Layer 9 of a small transformer language model trained on English Wikipedia (21 layers, counted from 0, width 96).
A neuron's activation on a vector x is GELU(weights . x + bias), where the dot is the dot product.

Input weights of the MLP neurons that the questions are about. A number n stands for n times 0.0044.
n4 (bias -0.060): 16 0 36 -24 -1 5 -20 11 -8 -35 42 2 11 -6 -54 16 0 8 29 14 -3 -24 -5 -53 -29 38 51 -15 24 17 12 -37 9 21 -7 -17 -13 -18 -10 -8 -11 32 -3 -28 -38 5 -33 65 20 52 18 4 8 -9 -1 -7 19 25 21 16 -4 8 -7 9 -15 9 33 -5 2 -53 -36 -18 42 -37 -14 54 -6 -31 30 30 -41 32 -26 -13 7 24 16 -22 3 -6 -14 -20 -29 -8 9 -47
n11 (bias -0.029): -4 -25 13 -24 25 24 1 31 27 -33 28 16 -32 -6 -53 -43 -17 24 -10 10 74 -16 -81 -26 56 -4 -36 -35 -10 1 -2 13 -32 -24 15 29 15 49 -8 19 -14 -7 -43 -12 -41 8 30 22 -2 31 11 1 10 3 16 -11 -12 11 -4 56 3 -13 28 -30 -5 -4 8 -24 41 -24 -36 22 7 -22 22 23 -2 7 -8 23 -37 11 8 -17 45 9 32 -33 21 7 -34 -10 38 4 22 5
n21 (bias -0.027): -5 -34 52 3 -12 38 -49 -58 18 -47 17 39 -10 -14 20 -23 -40 -27 43 13 -14 -49 6 15 -18 28 16 -2 50 -26 9 7 9 3 12 -18 14 28 -11 42 10 23 3 14 -39 -40 -13 -1 25 10 5 -24 -3 -11 8 13 17 14 8 15 31 -34 -35 14 -9 0 15 -29 30 -8 12 -93 35 8 -10 -6 -33 -42 6 -1 16 2 1 -35 -19 2 0 -16 -24 1 15 -74 19 -41 -65 10
n23 (bias -0.026): 0 -31 9 36 -26 2 12 18 -8 -20 61 -12 17 -8 8 -3 -43 -33 -25 -27 26 -17 14 -21 23 -8 16 -47 18 -6 -43 6 -26 -3 51 15 30 34 -13 -12 -13 16 -46 -5 -33 1 39 -26 -15 48 9 4 4 -26 9 3 2 -59 -17 45 -4 4 6 -30 27 7 -13 6 39 -24 17 24 12 3 -1 3 5 2 1 -28 -5 -24 10 -31 54 95 49 11 -49 11 -55 13 9 6 37 3
n24 (bias -0.053): 2 -23 26 23 -33 -22 7 -13 -14 -8 -8 -3 72 -30 6 4 8 -12 -4 -19 -18 -1 28 -16 6 3 -19 -5 19 20 -22 -56 23 15 28 14 6 9 -56 -10 -6 -38 43 3 8 -16 -20 2 -24 -12 48 -35 30 -19 4 28 4 51 -38 -5 -72 5 -29 7 -17 16 -20 -44 26 -3 21 16 32 -25 -26 26 -25 22 20 14 -16 -4 -41 5 43 6 28 -20 26 10 -1 -21 21 -25 4 -49
n25 (bias -0.028): 13 -34 -18 31 2 11 51 4 7 29 59 -5 13 -4 -1 18 -9 -46 -15 -31 0 -4 9 -45 11 -2 2 -13 44 -20 13 -4 -22 29 12 18 9 -17 7 -36 3 -10 0 -49 -26 1 29 8 -21 -2 1 -6 -15 -20 -25 -15 4 20 -8 -11 10 -6 -19 -20 -5 5 -9 -10 31 -15 -21 33 -32 40 3 -4 -7 -4 -10 42 -37 28 7 -2 1 36 0 -24 -36 33 24 1 30 41 -20 -14
n33 (bias -0.027): -7 0 26 -4 -21 -29 -8 20 -18 -8 -17 -9 -23 13 -17 8 -3 3 4 26 -35 -8 18 26 -4 13 -10 -50 -9 -16 -47 -23 4 5 61 1 32 19 3 -18 -45 -7 8 -34 2 12 26 -16 -55 0 20 6 17 -24 15 -53 -2 -2 -39 -6 -4 -20 23 5 6 26 44 -22 0 -15 -11 3 53 0 15 -12 4 1 0 3 -29 28 -16 54 -11 22 -2 -21 -3 1 -37 -1 38 10 -2 4
n46 (bias -0.007): 18 26 -13 -38 -37 29 9 16 12 -39 13 -8 14 -25 -30 -5 2 -9 5 33 -19 -27 -3 2 -3 6 -2 -28 -8 11 -3 -4 34 14 -28 -15 -31 45 15 15 -25 25 3 3 -6 20 2 18 -9 19 18 -55 3 -6 -20 4 4 -2 8 -2 -5 -36 19 33 -26 33 24 0 15 -25 -11 9 -4 29 9 -12 -57 3 7 -11 -4 21 -5 -12 -8 -19 15 -32 25 38 -10 -18 16 2 8 2
n55 (bias -0.033): -13 -29 -25 -22 31 -6 36 15 1 -31 39 12 -9 12 -14 -11 -11 -19 -23 2 12 40 -32 -15 27 40 -9 -25 23 -25 20 8 8 17 5 22 -19 -8 3 -6 -40 18 7 -77 -36 -2 16 28 6 -20 -16 -37 66 -19 -9 28 43 -25 -9 12 -18 -18 25 8 24 8 -1 -13 -5 20 2 -19 -15 6 30 4 -28 -17 12 -1 -8 11 -8 -10 41 -3 -6 11 14 36 20 23 6 -4 18 -32
n62 (bias -0.032): -4 -22 26 23 -14 12 11 -14 2 -2 -1 4 66 -53 -2 -15 6 13 12 9 -42 2 -16 -11 23 29 1 -19 1 20 -50 -45 -34 15 13 31 2 -11 -48 38 -23 -22 32 -7 -23 4 11 12 -8 5 -10 -5 -8 2 -2 0 -25 -8 12 3 -25 7 6 5 -41 35 8 -20 3 3 -1 -1 12 -49 2 3 0 -19 21 20 5 -4 -20 47 18 41 5 -11 29 -42 -3 -27 -4 -18 -31 -12
n82 (bias -0.048): -28 25 16 -49 -8 19 -12 38 18 -35 29 -28 57 5 -38 31 -8 -23 13 6 -10 19 -2 -23 20 11 14 -5 28 -14 -33 -1 -13 40 -2 -16 -48 -3 -19 -9 -42 38 41 6 -20 -23 44 8 8 16 -14 -47 11 -40 0 42 24 -18 39 14 6 2 -7 -19 14 16 -6 11 9 19 -6 0 -17 4 -12 60 -8 -4 7 -21 15 26 -19 -18 12 9 -18 -8 9 16 -1 -19 -19 -9 -22 -21
n99 (bias -0.036): -24 -18 -30 -17 -24 -22 2 5 17 -30 31 0 0 -22 -28 -47 9 -23 11 57 -2 -9 -28 -23 13 16 -13 -44 -20 -2 -19 -15 10 44 36 -14 28 44 6 58 21 8 46 -10 -11 20 26 30 -24 -27 -26 19 -12 14 -20 5 28 49 38 -7 -3 -9 30 28 -14 30 -1 5 25 -29 7 -23 11 49 10 -21 -40 -31 -16 -35 -34 8 -8 15 1 26 -3 -7 -32 35 -19 -28 12 2 -43 -26
n103 (bias -0.039): -31 -6 52 31 -3 -12 15 40 -29 22 37 15 47 -75 2 -2 -6 10 -8 1 -27 -25 6 -47 3 39 -2 0 -5 31 -44 -20 -5 37 -4 -8 -37 3 -19 -5 0 -10 57 -20 -42 -8 34 21 -44 -37 -10 -21 7 16 -15 -14 26 65 21 -6 -22 12 15 -13 5 -2 1 -23 7 -28 -51 9 17 -21 -16 39 -19 -15 3 10 -27 31 26 -9 28 -12 -1 6 37 -9 8 13 19 7 -30 -3
n111 (bias -0.022): -29 -34 -25 -31 24 53 6 -4 13 -19 -12 -4 27 -27 19 -15 19 -76 -30 24 8 -7 -1 8 -37 -3 32 -21 -31 2 3 -6 -33 17 53 11 -34 -5 -45 2 -2 -3 13 -5 -8 7 14 -8 -13 59 -12 -92 -11 -37 5 31 2 40 50 27 27 -23 47 3 15 -3 -41 -56 39 13 37 -17 4 -9 -27 -16 15 -15 31 20 -4 18 18 2 -2 8 11 3 12 -19 28 0 0 -53 12 -3
n114 (bias -0.024): -17 -35 6 12 4 -28 47 0 -22 28 30 0 -16 40 1 -30 -1 18 -44 -24 5 30 7 -29 45 6 -28 -16 -31 12 -12 -14 -22 35 25 -12 34 25 -19 -1 -4 -10 -57 -28 -3 -7 26 9 29 -9 4 -10 4 -26 -9 21 16 16 -24 -4 19 -23 5 -12 50 -15 6 -53 14 -20 16 2 39 -39 -39 -4 -9 -4 31 13 -17 38 44 4 37 3 -26 53 -54 -12 13 -4 18 15 14 -8
n124 (bias -0.019): -20 -41 -11 -25 29 35 -6 -44 12 -18 11 55 23 0 8 -18 -5 -26 -22 30 -11 22 -8 5 16 -8 22 -29 -14 -15 25 23 -4 -17 -17 23 -24 34 -25 0 -37 -9 -18 -17 -25 7 57 51 33 6 5 1 -9 -11 6 54 18 19 28 0 -11 6 -16 -1 -1 19 3 -22 20 28 12 -46 -5 -29 5 -6 -1 21 25 -8 11 -28 1 -2 22 -10 17 9 38 6 18 -9 -15 -44 -7 -6
n125 (bias -0.050): 13 -7 16 7 -18 -4 -20 20 -2 -42 20 0 33 4 4 29 3 -46 -22 4 52 24 -10 -20 5 -4 14 -13 20 -17 2 -1 -14 33 20 -18 -21 -4 -5 -25 -44 43 26 -58 -25 -16 -4 34 26 4 5 -24 -13 -4 21 -13 10 35 4 24 -13 -21 -2 2 6 22 21 -18 25 -54 26 9 -6 -9 -5 3 -20 -22 14 15 -24 -17 -10 -39 -8 17 -6 27 4 -18 34 14 -28 1 -35 -4
n128 (bias -0.020): -10 -27 -9 0 19 25 -44 18 -19 -17 8 0 -29 52 -19 -44 -1 -26 14 -21 1 22 3 4 -12 9 29 -8 -21 -37 19 26 1 -21 -3 -10 -39 -1 -25 -5 -21 55 -26 -17 -31 -19 0 13 36 9 -31 -21 32 -8 16 43 27 -2 -6 4 18 0 -30 30 40 4 -26 -14 5 24 0 -29 -1 5 2 7 -5 1 -2 36 -8 6 -13 -22 -6 -17 2 -2 -41 4 43 0 33 -34 22 10
n133 (bias -0.037): 0 -22 27 9 -46 16 -30 -52 -11 -27 56 -2 23 -47 -20 -8 -4 -55 42 -15 -28 -24 6 -18 -21 0 52 -14 -9 -4 -10 -10 1 29 -24 0 4 43 -47 1 34 31 32 -21 -19 -13 -7 40 6 -13 18 -15 -13 -10 -5 -14 54 55 -24 38 -4 -24 -43 63 -16 58 2 -64 45 -20 4 -10 -2 8 -10 35 -11 -7 -10 20 13 39 -37 -1 12 25 13 -30 -51 36 35 -14 -3 -23 -2 -25
n135 (bias -0.025): -10 -16 41 23 18 -7 -26 -14 -44 21 27 -7 -40 1 -10 -13 -35 -21 -14 -7 38 -23 -10 -69 17 15 23 -4 45 7 44 25 -1 9 -4 -12 6 -42 32 -23 -7 9 17 -16 3 -21 50 7 11 1 -19 21 8 32 -22 -31 -3 -19 -25 13 -29 -22 13 -12 -16 -5 26 18 21 -45 -1 11 -15 -21 -11 5 27 -27 -4 27 16 11 -23 -16 -4 9 6 1 -28 15 -14 45 -17 10 -2 -28
n179 (bias -0.023): 24 -3 33 31 -9 -6 3 -22 10 19 -12 -5 -23 -46 -47 -31 -23 7 15 -17 7 1 -56 -22 -1 41 2 -9 37 0 -19 -11 13 -10 12 -4 8 -2 -10 1 2 -6 -21 -19 -9 -26 -6 5 -19 -6 -3 14 17 10 11 -41 -10 -52 31 6 -12 18 -14 11 13 -8 54 15 3 11 -4 -10 13 -2 -6 15 -11 -21 -8 -4 12 16 7 -16 48 10 37 20 7 -12 -28 20 -13 -1 -32 28

Each question shows a token from some text and the vector x that enters the MLP there. A number n stands for n times 0.098.

" in": -5 -1 7 -2 8 19 -1 0 2 2 -3 3 3 -6 -1 10 8 -6 6 -6 -9 4 9 -4 -2 0 -6 82 2 8 -5 6 -9 1 10 -7 1 4 -4 -11 5 -3 -5 8 -3 -1 4 -5 -9 -5 3 -10 -10 -3 12 16 0 -6 -4 -4 16 -13 -2 -7 -1 -11 -17 -10 -30 18 2 -4 -4 8 -5 -3 -13 -2 -21 -12 -1 -7 4 -1 1 -11 11 -7 13 2 6 6 0 -1 5 9
The three highest activations, in order: n111, n82, n21

"omo": -7 2 -12 -2 -10 -10 -10 18 9 -3 4 -2 2 -17 7 9 18 23 -1 7 -17 -13 22 1 7 -20 -10 36 1 -4 -15 -12 -16 -4 11 -10 -8 -3 19 5 2 1 -1 6 -1 14 9 -18 0 -2 7 5 -15 -21 9 8 3 10 2 9 6 -7 4 -8 -1 -10 3 6 -14 -2 -5 18 -1 -18 -13 -3 -2 -2 -17 -11 -5 -5 2 10 1 7 4 13 7 -12 -1 11 3 19 13 -5
The three highest activations, in order: n103, n33, n23

"\n": -6 -3 13 -5 1 2 -3 -5 -4 5 7 4 -8 5 4 -4 19 8 6 1 -7 7 0 -14 0 8 -1 58 3 -2 5 2 -8 -1 1 -4 -3 -1 -3 -9 -2 -8 -1 11 -10 16 2 0 -2 5 -7 11 -24 5 3 2 -5 1 -4 -2 9 7 -1 -12 4 15 3 16 -56 -4 -2 0 -9 -4 -4 -11 0 2 -14 8 5 -5 -4 8 -3 -2 3 10 -3 4 -11 6 -1 4 5 5
The most active neuron and its activation: n135, at about 0.31

" can": -4 12 -7 3 -4 13 -6 0 -7 -1 -6 -20 3 -8 6 12 11 -5 -3 -9 4 -8 -5 -15 3 -7 9 65 -16 0 6 1 -3 7 -3 1 4 -1 9 -10 11 18 -4 13 6 11 -2 -5 7 -4 -2 -11 -10 12 14 14 -6 -10 -3 -15 1 -3 6 -5 -1 -14 -13 -3 -20 -4 7 14 -14 3 -8 -1 5 -6 -8 4 -6 -22 -3 5 -15 -7 1 -10 21 14 13 16 -8 2 12 -5
The neuron with the highest activation: n135

" Tr": -3 3 -27 -10 -8 9 -20 12 8 -8 -8 2 0 -8 2 8 10 -3 12 4 1 -2 -4 -7 12 -48 -6 49 -6 -1 -8 9 -3 10 10 -11 7 -13 11 -8 11 -5 3 3 -1 20 -4 0 6 1 -3 -6 -20 -3 5 4 -2 -5 18 8 6 -3 5 2 -18 -11 -3 7 -3 2 4 2 -7 -4 6 4 -9 10 -13 -4 11 -6 -7 -10 7 13 8 3 11 -3 -5 12 -5 1 -6 9
The three highest activations, in order: n82, n111, n125

" Sha": -1 5 -16 -9 4 6 -2 3 5 -10 -1 5 2 -4 0 9 17 16 2 3 4 -2 7 -8 0 -54 -6 35 -15 -5 -14 9 -8 0 -2 -6 2 1 -3 -5 0 -3 -26 3 4 27 -4 6 11 7 3 4 -7 1 13 6 -14 -2 -5 -5 13 -10 2 1 -9 -7 1 13 -19 -1 -3 4 8 -9 3 -1 5 9 8 15 19 0 -2 0 7 -7 -4 -9 4 2 -10 -4 -18 3 10 0
The most active neuron and its activation: n11, at about 0.29

"-": -6 10 -13 -9 1 -7 5 3 4 -2 -3 2 0 3 1 8 14 -7 -5 6 -4 5 -1 -5 6 0 1 40 3 -7 2 0 -9 1 14 -7 14 11 -4 -4 -10 -1 -10 -13 -3 19 5 8 3 -2 8 10 5 -6 24 10 -1 -4 -4 -3 6 -6 14 -12 -1 2 -3 9 -52 -9 -2 2 3 4 -3 -7 -10 -6 -11 -3 -9 -7 0 4 4 -9 1 4 -8 6 -10 11 -14 13 5 0
The three highest activations, in order: n55, n114, n33

" ca": -2 15 -8 -5 4 -12 -2 -2 4 -15 11 -4 0 -14 2 16 12 2 -12 -12 0 2 -5 -14 2 -40 -4 50 -5 0 6 3 -5 6 -1 -9 15 6 0 -9 5 0 -7 7 7 18 1 14 -1 5 11 4 9 0 12 9 -5 -13 -17 7 5 -10 9 -3 -9 -17 5 9 -18 0 -11 7 3 11 -2 0 7 20 -8 4 1 -2 -5 -17 1 -21 5 -15 17 9 -5 -3 -3 8 -5 0
The two highest activations, in order: n11, n46

",": -1 -9 -12 -1 0 5 3 -5 -12 -2 -1 -9 -4 -10 12 5 8 3 -6 4 -1 -1 3 -3 -2 13 -3 51 -8 2 -11 14 -3 -1 9 -9 8 5 3 -4 12 -5 -29 3 6 14 -8 11 4 -11 7 2 -6 -3 19 13 0 -4 -6 -1 13 -1 1 2 -2 -14 8 5 -53 0 -7 -4 3 0 0 5 -3 -10 5 0 0 0 6 3 -6 -8 -3 5 -5 14 -3 3 -9 12 -1 6
The neuron with the highest activation: n114

"|": -1 11 -11 -10 -6 1 -5 -8 3 -12 2 10 -13 8 0 4 22 4 2 -2 1 -1 2 -11 3 4 8 31 8 -10 5 -4 -4 -11 2 -3 -11 -4 15 -10 -8 3 -5 -11 13 4 3 2 0 6 3 14 -3 -5 12 8 3 -4 1 -5 13 -7 4 2 7 9 10 5 -63 5 0 -1 1 7 -5 -2 -6 -1 -9 -3 7 3 1 -4 2 -7 0 3 -1 10 -10 11 -10 0 1 -6
The neuron with the highest activation: n55

".": 4 6 7 11 2 -5 -13 2 -3 -4 -5 -5 9 4 14 6 23 7 -4 2 5 11 -3 -13 2 -8 6 40 -4 5 -6 -6 -4 5 7 1 -12 -5 -8 -4 12 -2 14 6 -7 17 5 -3 -16 -9 -7 2 -5 0 8 0 -2 -6 1 -5 7 -4 -4 4 -9 -3 -15 9 -54 7 2 3 -7 1 1 -26 3 8 -7 -7 1 -16 -3 2 2 3 3 1 15 8 8 2 6 -4 -2 -4
The neuron with the highest activation: n62

" gate": 3 9 2 8 0 -11 6 1 -6 -8 1 4 1 11 -7 3 6 9 -3 -14 15 8 -2 -2 -3 -41 -9 55 11 -8 -9 2 -8 -11 11 -3 5 0 -2 -4 0 5 -15 8 5 0 -17 -7 -8 0 16 17 -5 -8 13 1 -14 -4 -14 1 3 9 1 -4 9 -18 -13 19 -24 3 -2 9 -5 5 2 -4 -2 3 -8 7 0 -5 -1 -14 -4 0 15 -9 4 9 -7 14 -13 12 8 11
The neuron with the highest activation: n23

"od": -4 3 -3 -7 -4 -11 -2 4 8 -7 -6 0 11 0 8 10 9 14 -2 17 3 4 4 -16 -1 -58 1 41 4 -4 -7 0 -4 -6 2 -14 -5 8 14 4 5 13 -12 -10 -13 14 4 -2 -14 3 12 9 -20 -9 11 2 1 -1 -5 4 18 3 -5 -5 3 -17 7 4 -16 -1 -5 2 -6 2 -5 -3 -8 -3 -12 2 7 -11 -1 4 -2 14 9 0 -3 9 5 10 -3 10 4 1
The two highest activations, in order: n23, n125

"ver": 0 -2 -11 7 12 -4 10 -6 7 -5 0 1 6 -9 1 9 10 1 -2 -3 2 7 6 -12 6 -43 6 48 7 -6 -7 16 -9 7 7 -6 5 -6 27 -9 10 -12 12 -16 -4 2 9 -6 -10 -7 2 19 -3 0 20 3 0 -1 -4 -12 -6 11 6 -7 -1 -25 9 7 -20 -1 -13 16 8 11 -1 -6 7 -1 -15 -4 -2 -11 -2 9 -14 -2 8 -10 -1 -2 1 7 -7 1 -11 5
The most active neuron and its activation: n25, at about 1.3

" Loc": -2 1 -14 -2 -1 11 -13 6 4 -13 -2 5 -2 2 3 18 15 -24 -3 -1 -3 -5 11 -16 0 -41 12 44 -9 0 -5 10 -14 7 7 -9 5 -5 12 -14 3 15 -5 -3 7 14 -3 1 15 2 6 -1 -20 -8 13 19 -3 -8 3 -14 6 -5 2 -4 -6 5 -4 11 -22 -8 2 8 1 -5 -4 0 1 -5 1 1 16 -10 -2 4 -7 1 7 9 0 8 0 4 -19 14 3 2
The three highest activations, in order: n125, n82, n111

" |": -2 4 -9 -8 3 -5 -8 -2 0 5 -10 1 7 3 -5 8 23 12 -5 2 7 5 -4 -3 7 3 -5 31 -2 -3 -5 -1 7 -4 4 -7 -2 -9 6 -3 0 2 15 3 6 4 4 3 -2 -1 1 1 -10 -4 12 6 2 -5 6 -3 11 3 -2 6 1 -1 -5 6 -65 23 -2 3 -5 -3 -6 0 -2 15 -16 -8 4 -1 -9 -4 3 2 -3 -10 2 5 -5 9 -11 4 -1 -8
The most active neuron and its activation: n82, at about 0.79

" of": 5 -4 0 -1 -2 2 2 2 1 10 -6 2 7 5 -5 3 17 1 8 2 0 3 12 -6 -6 1 -6 84 6 -9 6 -2 -2 -2 13 -9 8 -4 -8 4 8 -12 2 -4 -5 3 -10 13 -5 -1 1 -13 -9 -4 14 -4 -3 -5 -6 4 2 -13 -3 -10 -2 -19 9 -7 -38 12 -8 2 7 -3 -6 3 -3 0 -12 -1 3 -3 -7 -1 0 -8 -1 -6 1 -2 3 4 -1 -5 6 12
The neuron with the highest activation: n24